Layer 5 of a small transformer language model trained on English Wikipedia (12 layers, counted from 0, width 96).
A neuron adds its activation times its output weights to the MLP's output. To switch it off is to set its activation to zero at one token and run the rest of the model.

Output weights of the MLP neurons that the questions are about. A number n stands for (n - 500) times 0.0002.
n15: 455 319 514 707 583 515 621 434 620 541 695 504 562 449 545 289 454 485 663 552 518 577 300 690 366 573 715 588 438 439 478 419 347 398 362 359 581 524 413 541 446 593 489 517 378 585 510 451 455 638 619 473 465 590 376 625 556 504 382 457 670 441 293 228 480 507 749 565 386 261 440 450 422 455 573 508 706 386 450 595 510 382 418 898 697 536 413 251 380 525 533 557 592 446 560 443
n50: 691 660 507 475 503 425 428 443 383 408 410 327 567 477 468 295 512 583 648 426 427 545 420 437 689 493 564 454 622 589 777 522 566 626 507 689 539 447 497 573 371 420 453 475 722 431 491 503 440 516 444 482 382 493 542 404 497 521 541 595 591 577 694 610 549 559 568 624 602 659 467 319 506 490 675 472 204 503 355 162 503 341 418 469 583 547 280 427 472 450 697 457 603 324 568 418
n52: 267 717 659 439 566 278 709 585 474 455 651 618 775 493 612 639 355 568 587 332 359 430 409 482 504 328 522 560 474 532 429 630 518 622 493 603 661 347 606 555 345 497 408 398 500 349 397 526 624 550 337 685 386 598 372 482 391 429 507 590 632 633 715 350 379 550 422 313 611 589 546 367 534 507 480 564 615 544 520 596 434 323 382 318 537 598 359 417 624 431 391 382 384 620 379 785
n86: 523 441 473 668 571 544 432 512 520 477 721 558 428 334 466 437 593 728 663 519 520 489 331 684 392 270 651 384 468 714 561 596 586 640 292 542 461 540 566 466 683 273 356 198 649 455 511 373 369 446 551 333 477 504 536 434 326 508 552 713 318 485 496 386 493 349 351 528 388 235 771 500 478 552 536 324 666 449 529 334 500 832 570 571 621 468 294 630 634 461 401 776 586 402 453 739
n89: 537 267 584 415 461 597 339 664 422 507 691 521 514 415 473 649 382 252 486 358 363 278 430 276 465 769 596 628 478 486 605 543 639 223 507 341 519 431 611 393 734 520 382 414 504 646 507 449 453 448 303 478 569 511 385 448 518 623 550 594 315 605 699 660 353 348 449 514 608 572 680 472 450 470 510 427 444 464 604 563 601 556 427 663 422 571 282 528 627 574 511 677 494 475 650 472
n116: 334 311 659 461 716 479 447 416 476 708 561 418 525 559 326 745 585 550 517 537 503 463 460 455 500 287 395 680 362 668 415 542 407 271 711 452 394 594 373 345 483 517 447 562 659 395 566 478 569 656 393 496 442 483 475 438 711 604 405 589 604 417 450 550 561 817 527 444 568 439 319 493 428 543 312 518 386 503 484 262 507 472 603 569 397 632 569 760 339 538 632 569 456 396 468 497
n128: 555 299 516 435 599 441 496 620 467 484 709 649 438 488 642 979 355 479 654 539 313 448 393 304 472 467 720 504 537 496 298 542 670 543 476 452 541 603 166 714 342 469 608 412 476 608 260 368 629 348 304 374 476 320 552 573 652 407 650 541 481 634 455 428 333 347 273 603 339 604 753 581 655 773 353 589 617 477 678 487 219 520 646 488 477 677 418 512 419 504 434 431 541 574 424 436
n154: 384 432 439 581 463 400 599 373 534 358 655 430 640 368 572 541 518 479 555 435 557 526 468 362 447 469 719 361 631 600 427 354 460 479 583 583 674 487 408 619 597 516 688 437 308 354 685 388 391 457 645 579 510 342 683 366 545 535 311 689 491 387 626 406 441 391 644 476 463 428 633 417 497 690 519 275 489 635 609 468 484 644 647 369 679 429 532 372 407 554 493 460 558 305 541 698
n172: 613 567 331 473 456 364 400 560 675 500 538 735 403 578 550 433 634 718 432 564 368 561 237 702 536 511 653 504 538 463 375 712 573 481 286 630 613 510 543 637 390 681 317 254 599 437 507 577 345 482 504 622 456 389 597 442 588 454 263 358 815 387 681 370 507 649 507 303 631 406 536 245 441 458 694 554 457 555 411 531 634 551 584 472 394 430 593 463 507 588 500 383 483 400 408 370
n187: 398 610 298 343 711 549 496 380 563 468 515 388 537 348 344 507 377 515 429 266 456 432 423 467 464 622 634 633 657 668 458 382 744 423 489 399 444 438 689 104 613 390 541 517 643 580 608 366 504 738 320 297 670 360 437 598 458 568 504 534 543 408 513 492 565 478 489 496 674 615 529 598 566 693 470 757 504 544 357 512 570 507 504 260 596 467 542 515 559 445 411 467 259 507 701 413
n221: 615 496 605 632 586 267 529 561 466 525 383 540 515 398 240 659 503 337 561 637 686 307 465 604 717 508 557 511 363 396 531 458 682 594 570 357 486 619 578 553 188 536 462 293 373 599 667 282 561 768 493 675 563 526 453 470 573 535 427 260 418 442 422 794 479 544 362 576 548 544 673 356 620 464 531 445 433 365 327 508 325 545 307 305 444 636 559 706 575 489 666 426 452 481 427 562
n273: 612 696 592 628 419 471 320 704 528 443 559 559 489 347 599 550 676 500 524 395 437 729 290 433 296 596 743 524 381 371 294 331 469 330 635 649 385 556 352 399 504 395 683 579 535 480 734 537 426 600 602 519 701 518 292 462 453 522 410 668 580 680 433 456 582 420 483 450 437 524 268 465 557 319 481 665 605 366 422 575 524 465 472 503 618 543 430 518 463 472 472 399 539 489 396 749
n305: 565 456 519 416 402 684 569 340 436 464 363 552 523 549 562 523 623 461 536 464 575 296 586 410 382 670 249 515 469 593 431 436 760 579 165 445 334 655 752 554 358 374 538 591 556 514 575 449 614 669 268 476 500 556 452 504 423 376 749 355 616 442 350 484 730 522 485 636 444 650 496 826 315 650 541 355 552 437 437 540 471 362 329 507 570 828 311 436 475 466 587 407 538 493 597 478
n325: 475 468 653 375 481 718 423 291 564 529 527 397 519 470 616 394 408 535 587 565 299 544 676 560 449 455 504 592 416 285 515 518 552 233 636 383 253 647 535 361 400 482 652 539 526 567 553 492 707 548 474 373 327 672 243 604 465 423 328 500 358 392 636 774 476 346 449 598 474 580 585 626 454 632 600 251 453 344 631 583 739 530 626 617 594 455 273 362 330 526 586 711 572 422 580 416
n340: 302 528 552 459 556 556 689 654 749 581 542 500 586 504 500 526 497 672 404 365 522 339 508 533 471 322 612 579 508 829 519 472 544 662 428 453 347 472 504 725 540 543 347 514 408 521 601 423 514 540 441 496 547 633 360 354 576 629 470 510 550 521 406 435 507 427 296 526 525 640 409 504 305 792 340 657 637 291 630 157 370 669 540 333 267 548 372 463 521 658 448 423 319 585 340 536
n376: 584 569 360 405 649 399 463 354 202 576 635 195 538 618 544 527 603 441 507 482 587 316 591 458 560 420 435 232 241 526 516 471 635 325 377 601 538 557 464 670 541 511 446 585 349 532 518 690 666 493 515 439 590 390 397 575 394 359 403 542 724 216 424 484 496 377 526 377 620 374 481 504 450 576 692 354 556 528 296 352 833 594 609 726 588 572 671 432 428 451 607 466 528 621 654 653

Each question names a token from some text and the token that comes next. It shows the activations a of the neurons there, in the order above. A number n stands for (n - 500) times 0.0083.

Then comes g, the gradient of the next token's log-probability with respect to the MLP's output, scaled to length 1. A neuron's effect is roughly proportional to its activation times (output weights . g). A number n stands for (n - 500) times 0.00083.

" |", then " "
a: 500 500 500 500 500 500 500 737 500 522 500 500 500 500 500 500
g: 502 345 607 506 623 642 310 202 584 610 600 572 531 461 606 311 585 414 557 339 334 407 577 533 512 494 520 566 464 647 570 401 607 522 385 574 487 640 504 667 524 535 471 383 521 558 472 425 554 275 589 605 560 267 454 475 228 620 455 593 391 195 616 478 513 368 692 334 530 428 654 447 659 708 481 470 661 393 562 551 276 723 431 326 723 342 631 472 738 289 474 407 576 500 462 616
Which neuron, switched off, lowers the next token's probability most? n154

"ton", then "."
a: 524 500 500 500 569 500 500 705 500 500 500 500 500 500 500 500
g: 499 633 477 582 643 419 354 675 497 821 721 533 626 538 730 450 380 535 231 417 419 566 359 619 669 408 399 591 871 695 555 270 430 390 393 503 437 477 536 390 611 361 467 580 478 530 435 339 533 361 656 396 555 366 347 481 503 589 589 670 404 458 429 536 448 442 498 542 313 702 398 666 360 483 537 483 585 355 501 579 623 608 327 406 394 494 453 328 597 392 310 585 678 647 428 424
Which neuron, switched off, lowers the next token's probability most? n89

"o", then " and"
a: 603 500 500 500 500 501 518 522 775 500 500 521 500 724 500 500
g: 599 752 363 283 720 437 496 518 622 503 410 694 417 450 588 678 451 655 440 371 612 670 486 405 559 463 443 599 565 502 513 429 394 346 652 359 304 573 531 503 666 293 453 553 375 714 463 690 758 487 256 402 525 276 500 438 481 656 439 240 435 505 665 483 523 448 318 610 336 507 479 721 179 517 358 474 620 692 560 437 558 319 523 491 580 505 553 469 416 534 438 566 563 538 407 657
Which neuron, switched off, lowers the next token's probability most? n325

"ob", then "b"
a: 500 500 723 572 671 500 500 501 570 540 500 500 500 500 500 500
g: 547 822 603 506 607 556 623 497 395 636 740 385 603 422 560 578 380 286 246 517 398 469 256 265 340 292 410 558 484 768 549 340 465 533 513 521 442 601 512 248 426 436 684 570 499 634 525 458 610 554 216 267 523 608 602 602 483 494 347 543 454 590 499 529 505 520 626 598 545 585 571 316 542 383 364 617 668 359 574 441 416 482 501 293 416 660 541 440 650 698 556 473 514 332 613 575
Which neuron, switched off, lowers the next token's probability most? n52

" The", then "un"
a: 500 590 500 500 539 528 500 506 500 500 500 500 500 500 500 500
g: 535 366 495 498 404 532 463 494 710 806 625 377 562 542 397 537 656 703 458 492 401 530 698 486 532 533 454 639 182 545 648 463 875 585 440 390 405 619 661 479 522 619 327 415 354 527 569 421 582 505 515 666 415 686 537 531 721 620 391 379 513 353 422 359 493 295 645 395 568 428 395 443 435 183 492 678 328 374 599 526 638 305 431 573 458 494 593 575 329 448 402 604 460 375 468 403
Which neuron, switched off, raises the next token's probability most? n50

"ing", then ","
a: 523 500 500 500 500 500 500 500 500 500 500 553 500 500 500 530
g: 486 638 413 410 699 550 433 381 563 551 667 586 470 610 559 479 343 576 447 750 447 491 823 507 466 630 546 337 541 343 322 450 553 337 494 464 521 568 602 528 473 462 364 514 294 498 641 268 731 372 474 460 459 330 469 628 663 509 525 426 429 431 411 441 465 498 594 600 381 654 576 335 503 437 594 415 303 577 536 611 891 293 779 521 259 380 506 341 517 344 397 619 638 528 435 619
Which neuron, switched off, raises the next token's probability most? n273

"s", then "ide"
a: 533 500 500 500 500 500 500 500 570 500 500 516 501 500 500 688
g: 496 371 506 593 463 445 484 414 639 518 588 499 537 552 257 602 411 446 509 535 299 425 578 556 542 845 201 406 579 509 567 669 534 485 408 411 428 585 624 603 502 547 524 622 262 595 351 607 551 163 284 415 514 748 372 580 626 553 521 370 561 434 350 461 551 556 556 303 413 255 458 501 384 565 729 470 497 456 592 375 579 459 247 552 475 539 676 452 516 687 468 603 734 756 477 488
Which two neurons, each switched off alone, lower its probability most, in order? n376, n15

"oy", then "age"
a: 500 500 523 589 572 500 500 500 506 500 518 500 526 500 500 500
g: 490 514 586 363 473 482 439 553 514 360 513 263 591 593 374 496 553 272 483 457 399 438 605 585 465 337 365 440 584 538 339 571 646 592 451 450 447 618 676 527 631 496 362 572 600 696 525 408 425 431 580 367 326 483 781 701 441 460 448 385 380 659 601 383 418 753 642 455 636 450 479 410 803 199 567 354 749 413 601 624 521 371 562 586 578 402 555 637 550 340 277 713 342 614 333 481
Which neuron, switched off, lowers the next token's probability most? n86

" on", then " in"
a: 500 706 500 500 500 500 500 500 500 517 512 500 500 505 500 500
g: 385 536 452 249 466 470 367 421 471 464 724 539 540 548 633 220 667 470 200 435 549 674 382 527 414 318 725 578 655 471 552 497 564 448 532 393 590 592 476 704 513 471 538 598 417 430 418 466 458 508 280 486 419 312 568 565 486 451 522 490 575 543 486 485 602 632 658 841 437 691 467 642 599 272 576 578 357 517 659 467 508 363 546 653 511 498 563 224 466 447 338 843 372 317 471 502
Which neuron, switched off, lowers the next token's probability most? n50

"ased", then " the"
a: 500 500 500 500 500 500 500 500 502 633 500 530 500 500 500 500
g: 502 459 664 573 623 400 620 790 401 515 471 412 388 409 506 644 660 464 641 521 613 461 466 577 653 287 449 349 399 371 385 431 457 482 526 844 338 221 281 530 679 524 584 498 559 503 372 802 454 688 590 568 557 594 421 416 374 434 387 533 492 381 574 525 461 413 395 328 594 506 392 568 406 628 449 360 746 592 518 542 415 488 348 360 580 481 515 845 530 353 588 418 385 611 577 316
Which neuron, switched off, raises the next token's probability most? n187

"er", then " as"
a: 500 500 500 500 500 500 500 500 870 500 500 717 500 678 500 500
g: 603 475 292 581 596 606 412 623 487 562 470 211 627 431 582 518 645 611 615 370 584 666 424 388 433 608 391 764 684 753 426 557 427 495 385 465 256 427 463 374 392 466 536 551 377 475 478 456 404 516 715 528 311 572 390 330 482 474 335 601 483 438 429 398 720 291 711 495 532 647 615 596 408 440 607 623 563 487 791 536 723 493 434 401 386 609 266 398 439 544 431 562 517 446 226 643
Which neuron, switched off, lowers the next token's probability most? n273

"wn", then " |"
a: 575 500 631 500 500 500 500 501 500 508 500 500 500 500 515 500
g: 553 578 536 521 379 482 473 449 513 603 684 530 386 624 649 364 384 545 318 579 127 479 489 526 580 481 525 430 644 508 540 395 486 382 573 572 698 453 696 470 515 418 360 534 334 415 549 336 387 521 604 458 610 514 414 556 468 745 555 722 469 645 553 441 592 269 675 626 340 347 472 562 469 507 501 510 462 467 462 632 597 489 536 482 500 469 192 138 199 549 678 502 832 640 527 448
Which neuron, switched off, lowers the next token's probability most? n15

" |", then " T"
a: 500 500 500 500 500 500 500 545 500 569 500 500 500 500 500 500
g: 404 507 497 450 400 715 443 680 190 527 354 603 611 520 364 682 479 408 508 441 585 412 368 444 529 710 635 632 501 367 437 515 665 832 581 649 509 659 580 269 440 448 566 462 577 469 512 629 193 699 381 408 654 451 507 570 398 217 579 424 562 572 489 577 334 617 309 448 573 499 565 715 415 362 332 474 419 700 399 288 522 464 440 427 487 614 335 568 364 537 623 447 600 505 584 592
Which neuron, switched off, lowers the next token's probability most? n187

"ro", then "om"
a: 500 517 500 500 508 500 502 500 500 518 699 500 500 500 500 500
g: 368 534 426 502 644 492 242 428 603 615 607 538 419 756 371 530 434 291 366 568 507 487 462 387 594 450 559 337 375 698 231 674 515 740 374 614 616 404 658 749 567 597 263 386 641 503 422 517 667 294 596 690 642 354 448 508 519 435 591 507 535 339 536 622 427 409 324 579 408 336 635 408 569 740 434 298 518 480 379 412 768 554 397 533 550 423 558 528 453 410 524 563 589 638 382 436
Which neuron, switched off, lowers the next token's probability most? n221

" le", then "ad"
a: 500 500 500 569 500 500 500 500 500 500 500 500 525 500 500 500
g: 471 497 419 404 486 331 283 618 599 612 169 367 466 501 218 258 411 452 497 451 412 454 345 633 615 311 522 553 574 722 402 412 668 658 444 547 560 690 534 581 594 424 390 442 579 361 479 512 450 219 654 755 518 541 722 484 547 437 680 534 573 500 591 286 411 660 408 420 598 487 617 670 628 167 486 521 584 393 456 399 678 481 456 614 473 479 670 482 557 646 572 490 437 537 615 491
Which neuron, switched off, lowers the next token's probability most? n86

"th", then " st"
a: 500 505 500 500 500 627 500 500 502 500 500 556 500 500 500 500
g: 451 587 564 500 359 547 450 560 291 488 465 514 475 399 475 565 489 327 621 553 472 379 378 678 503 314 534 613 553 380 508 595 394 594 676 576 590 435 385 462 394 682 369 435 481 438 404 628 368 527 571 549 681 213 326 536 539 469 665 433 581 536 410 420 245 745 631 334 480 793 507 732 794 439 594 564 489 436 539 325 639 419 720 289 529 525 313 511 553 528 814 537 394 437 321 470
Which neuron, switched off, lowers the next token's probability most? n116

"st", then "it"
a: 500 500 685 593 519 500 500 502 500 500 500 500 500 500 500 500
g: 692 318 350 831 571 582 537 377 529 573 634 587 427 575 451 468 581 394 476 374 437 260 316 601 620 503 497 411 512 554 349 678 263 429 395 461 611 580 646 596 452 410 339 492 402 555 748 255 674 630 375 459 571 513 599 397 399 616 590 445 509 665 588 491 477 524 376 235 563 607 737 679 400 676 591 463 589 419 481 506 697 407 542 581 418 473 472 407 517 448 576 330 622 448 314 208
Which neuron, switched off, lowers the next token's probability most? n86

"our", then "ing"
a: 500 500 500 501 544 500 500 500 500 500 500 500 605 500 500 500
g: 490 404 432 534 661 564 647 802 316 394 560 404 672 697 378 534 521 469 610 563 514 490 234 338 390 223 561 547 514 590 553 641 480 423 421 391 404 495 745 511 549 599 275 449 730 803 393 408 544 449 620 526 435 406 674 575 395 505 365 455 365 571 521 591 543 650 513 302 397 517 647 445 627 683 329 363 503 568 316 553 356 659 526 503 289 531 598 385 567 435 251 511 617 583 400 511
Which neuron, switched off, lowers the next token's probability most? n89

" the", then " to"
a: 500 672 500 500 514 554 500 500 500 500 500 500 532 501 500 500
g: 229 445 356 479 594 554 548 580 554 547 662 510 302 536 547 419 465 775 317 480 560 418 514 530 453 361 579 476 570 432 514 392 400 645 482 341 360 675 441 434 544 682 496 395 675 645 600 447 554 627 509 439 551 450 605 327 433 391 360 313 478 619 567 568 347 440 585 711 217 669 539 594 468 311 528 685 421 703 688 520 515 310 625 648 594 362 477 452 370 365 242 851 538 413 514 543
Which neuron, switched off, raises the next token's probability most? n50

"ater", then "ber"
a: 500 500 500 500 503 500 500 807 500 500 510 501 500 500 500 500
g: 399 483 637 430 516 559 627 584 402 607 457 594 544 429 481 484 592 684 443 568 798 427 327 414 544 506 541 497 567 320 386 261 453 555 456 583 488 702 726 105 693 231 469 372 383 401 682 390 476 500 392 399 672 544 675 421 543 340 504 586 457 528 421 403 405 558 625 648 468 546 595 549 406 474 642 697 431 380 733 394 463 387 383 540 570 647 449 380 362 420 800 425 644 379 409 531
Which neuron, switched off, lowers the next token's probability most? n154

" It", then " includ"
a: 500 500 500 838 555 500 500 500 500 500 500 500 500 509 500 500
g: 490 442 547 415 598 421 395 424 504 571 499 512 596 425 463 229 508 477 516 421 428 607 202 393 456 638 466 418 611 459 485 537 644 388 354 423 598 503 517 669 530 409 460 641 565 716 483 606 467 552 611 531 252 369 524 677 177 428 229 438 420 640 747 425 232 351 538 534 549 560 697 576 445 659 667 659 528 577 624 790 566 501 263 468 447 583 546 466 649 352 347 516 698 415 430 621
Which neuron, switched off, lowers the next token's probability most? n86

"ed", then " play"
a: 500 519 500 500 510 500 500 500 608 541 500 500 500 500 500 500
g: 688 494 370 365 545 689 322 746 665 246 526 399 463 475 540 537 379 407 723 596 558 676 445 539 304 479 423 423 534 500 484 681 641 540 739 389 611 679 414 499 564 483 321 477 578 368 552 443 527 309 344 452 607 587 497 391 460 337 476 450 639 420 681 404 508 295 618 495 561 551 416 372 462 318 818 523 536 404 734 626 638 382 427 596 498 244 694 513 587 350 430 480 317 587 468 447
Which neuron, switched off, lowers the next token's probability most? n172

" as", then " pro"
a: 500 578 500 500 500 500 500 500 523 563 554 512 500 500 500 500
g: 445 505 836 218 486 676 351 525 507 496 485 418 457 615 535 423 399 564 446 588 696 393 463 559 573 434 698 466 605 275 463 540 548 841 605 575 453 487 638 451 648 675 515 571 533 420 626 514 291 645 514 379 544 602 395 787 351 370 504 549 662 582 377 383 394 360 606 529 466 430 595 649 416 488 642 676 269 325 359 462 334 289 466 411 576 358 307 459 604 335 505 418 516 600 442 538
Which neuron, switched off, lowers the next token's probability most? n50

" re", then "m"
a: 500 500 500 500 578 500 530 500 500 500 500 500 500 500 504 500
g: 161 459 426 357 470 487 512 834 507 563 375 508 338 658 521 255 468 605 510 372 593 604 544 392 638 676 689 494 436 408 515 536 678 409 654 506 629 547 429 409 495 449 394 411 605 390 398 296 425 367 435 327 374 412 476 653 639 541 651 455 349 673 608 691 562 586 610 590 425 605 384 283 392 794 667 478 554 576 430 566 725 362 438 567 396 446 443 473 344 522 313 596 497 702 494 493
Which neuron, switched off, lowers the next token's probability most? n89

"ro", then "wn"
a: 500 500 886 508 500 500 500 500 500 529 524 500 500 500 500 500
g: 525 594 717 466 230 431 525 370 470 357 425 451 493 588 790 496 385 577 524 553 543 515 351 624 202 325 548 406 616 416 534 356 484 497 666 594 576 547 484 441 457 312 706 516 492 451 477 678 568 653 334 453 418 765 754 693 377 468 608 289 526 476 577 113 397 680 678 681 517 518 580 531 384 532 501 450 592 458 495 356 334 447 605 420 564 347 600 565 548 498 383 345 542 629 503 469
Which neuron, switched off, lowers the next token's probability most? n52

" ar", then "t"
a: 500 500 500 500 500 500 500 580 500 500 500 500 501 500 500 500
g: 574 610 580 601 686 577 277 222 554 608 662 491 410 473 462 607 631 566 417 562 383 450 464 628 436 353 596 456 467 551 662 337 435 491 575 597 306 389 410 364 589 569 730 701 342 344 759 491 559 635 571 352 491 457 452 337 576 433 306 496 397 486 426 451 279 656 495 498 624 722 352 590 639 587 404 334 350 488 675 568 580 618 351 539 556 544 569 718 543 459 470 382 498 252 207 583
Which neuron, switched off, lowers the next token's probability most? n154

"er", then " F"
a: 500 500 500 500 500 500 500 523 500 500 500 500 500 618 500 500
g: 451 511 451 534 498 581 582 583 449 330 157 449 342 580 387 465 541 503 507 594 594 566 593 536 508 466 693 620 439 350 523 611 501 645 536 635 532 361 799 501 435 505 565 550 596 570 388 420 343 456 579 297 523 296 373 499 483 281 687 646 537 467 538 626 342 815 186 298 629 661 443 530 615 461 391 445 532 637 544 385 413 616 258 356 466 381 469 541 703 584 554 259 567 497 554 704
Which neuron, switched off, raises the next token's probability most? n325

" of", then " N"
a: 500 977 500 500 508 600 500 511 500 500 500 837 500 500 500 500
g: 529 405 424 534 609 324 740 583 522 496 339 573 478 618 518 514 328 434 509 501 672 620 816 618 417 767 386 510 555 545 248 579 460 433 391 536 400 626 490 533 254 304 252 367 561 786 593 413 514 379 479 464 421 388 431 475 513 508 664 467 551 486 766 422 614 562 522 527 625 502 380 180 460 424 425 449 503 741 529 391 390 648 455 534 437 574 345 674 320 455 642 569 607 335 596 549
Which neuron, switched off, raises the next token's probability most? n273

"s", then "l"
a: 500 500 500 500 500 500 500 500 519 500 500 500 506 500 500 650
g: 504 684 591 598 755 569 506 571 677 431 390 560 664 580 544 483 361 578 512 608 300 498 666 601 697 495 599 498 616 534 529 277 682 440 671 483 402 603 518 375 428 607 436 351 437 206 559 432 472 479 393 665 508 407 588 265 537 518 347 678 370 491 472 691 815 135 467 598 544 516 445 457 386 567 415 618 382 299 439 372 431 580 581 352 470 456 486 732 326 324 398 538 454 480 422 521
Which neuron, switched off, raises the next token's probability most? n376

" the", then " r"
a: 500 668 500 500 545 583 500 500 500 500 500 500 500 500 500 500
g: 413 652 666 356 398 515 399 537 428 434 531 537 213 660 699 538 541 668 261 480 640 410 296 476 368 631 777 436 426 368 729 359 530 577 724 370 643 486 483 526 604 642 426 490 457 347 540 543 346 606 286 563 444 593 382 745 449 379 276 556 462 527 545 529 411 511 443 661 510 627 537 738 472 422 734 670 403 420 399 476 378 426 520 478 607 523 360 562 546 410 332 498 470 596 272 669
Which neuron, switched off, raises the next token's probability most? n116

"k", then "ow"
a: 596 500 500 500 500 500 500 519 500 500 522 590 500 500 601 500
g: 575 451 554 550 377 561 613 546 784 289 152 573 577 399 567 751 603 472 458 520 463 462 439 533 636 160 444 520 434 450 299 562 450 615 528 562 570 498 571 481 519 607 367 546 470 525 540 631 481 565 653 489 618 570 639 281 543 543 449 658 433 390 213 641 611 361 454 547 434 743 555 485 430 282 484 210 613 505 473 284 469 395 613 545 742 516 322 670 386 493 495 348 590 427 477 627
Which neuron, switched off, raises the next token's probability most? n15

" under", then "w"
a: 500 567 500 500 501 500 500 573 500 500 500 500 500 500 504 501
g: 493 762 585 464 622 457 543 476 610 889 647 476 320 687 427 509 551 512 577 653 490 529 451 212 498 437 535 540 403 531 576 463 413 282 776 650 560 499 568 339 476 398 417 349 431 572 489 501 484 442 310 542 279 877 580 760 720 295 457 255 478 512 575 386 391 535 512 562 512 465 406 496 717 506 497 497 457 458 327 458 564 586 266 433 477 537 508 477 381 424 556 465 543 586 432 375
Which neuron, switched off, raises the next token's probability most? n154

" P", then "er"
a: 500 500 500 500 539 500 503 500 500 500 500 500 500 500 501 500
g: 669 518 272 657 367 405 680 653 536 406 527 583 384 418 459 663 658 544 757 469 377 319 366 597 292 284 555 528 525 368 439 279 458 573 300 392 626 530 683 517 473 399 458 759 451 445 615 747 697 645 435 495 637 418 527 469 353 545 513 485 405 515 578 348 465 631 742 414 381 415 366 472 419 561 480 685 342 577 426 494 470 411 720 599 617 474 416 390 314 429 375 504 653 737 516 457
Which neuron, switched off, raises the next token's probability most? n89

"ton", then " A"
a: 500 500 500 500 854 500 500 619 500 500 500 500 500 516 527 500
g: 532 594 394 604 599 596 485 595 293 372 135 644 629 521 229 459 501 484 612 570 658 746 529 404 509 654 466 415 679 394 451 855 431 493 469 447 478 297 261 592 403 458 527 402 607 534 539 740 302 453 482 556 454 448 554 456 411 349 500 635 553 643 493 413 481 560 383 267 571 499 506 521 318 728 420 463 424 746 495 410 410 537 411 425 388 676 442 664 653 507 637 408 466 422 659 519
Which neuron, switched off, raises the next token's probability most? n89

"b", then "or"
a: 500 500 500 500 500 500 500 500 500 500 500 500 500 500 500 840
g: 533 399 583 618 323 617 443 576 531 460 376 543 525 451 645 279 466 460 544 485 440 748 283 586 401 333 385 569 591 568 259 308 342 551 261 607 550 362 468 498 698 626 381 569 486 517 476 620 454 497 672 445 361 360 597 337 394 690 630 344 358 302 661 592 436 601 636 454 473 581 585 372 650 457 501 425 520 810 525 381 434 655 785 561 511 444 604 619 441 456 437 601 251 732 530 500
Which neuron, switched off, raises the next token's probability most? n376

" ", then "2"
a: 547 500 500 509 500 500 500 500 500 500 500 500 500 500 500 500
g: 683 561 597 739 321 529 371 296 687 652 643 438 436 494 523 573 477 514 523 373 474 437 642 435 379 357 322 517 401 486 644 608 490 556 600 447 267 801 450 504 752 389 465 472 589 518 472 674 530 610 603 651 367 710 410 332 597 468 397 389 561 608 506 374 567 241 587 312 378 607 474 573 443 763 551 343 494 570 620 579 454 375 535 356 267 549 611 481 593 388 336 285 557 603 489 328
Which neuron, switched off, raises the next token's probability most? n15

"k", then "en"
a: 500 500 585 500 500 500 500 500 500 500 500 629 500 500 812 500
g: 388 116 536 536 560 374 781 681 623 415 601 509 460 622 626 380 354 619 621 679 622 407 314 593 555 510 575 548 599 642 584 532 354 408 435 521 474 568 574 294 589 523 218 568 604 563 524 443 679 525 650 373 359 522 552 500 406 369 548 556 349 648 197 441 619 399 536 509 431 201 625 319 423 416 570 536 357 461 463 399 654 265 531 575 568 328 596 499 473 707 574 585 524 471 505 584
Which neuron, switched off, raises the next token's probability most? n273

"y", then "-"
a: 500 500 500 500 515 500 500 507 500 500 500 500 500 553 500 500
g: 527 349 518 536 619 448 466 458 217 665 781 479 514 488 655 399 400 637 541 652 434 486 420 529 366 350 738 492 297 658 362 420 476 568 484 538 577 432 627 642 439 563 380 575 224 438 519 496 464 405 504 666 596 478 605 596 743 529 436 384 506 220 379 562 374 570 562 408 554 195 599 325 604 663 561 608 549 532 391 551 486 641 495 377 562 556 453 539 364 379 728 321 374 721 329 673
Which neuron, switched off, raises the next token's probability most? n325

" m", then "us"
a: 549 569 500 500 500 500 500 503 500 500 500 500 500 500 500 500
g: 610 446 495 626 330 519 472 551 312 571 624 452 622 301 325 379 598 459 531 631 414 639 694 354 555 674 369 478 364 460 678 469 692 627 404 578 324 537 609 429 479 808 502 594 528 752 546 451 708 324 389 582 451 663 715 601 516 669 461 350 368 297 427 587 393 491 445 439 591 481 448 383 558 470 499 258 552 347 632 376 416 456 604 385 361 174 599 657 392 661 511 570 514 366 481 520
Which neuron, switched off, raises the next token's probability most? n15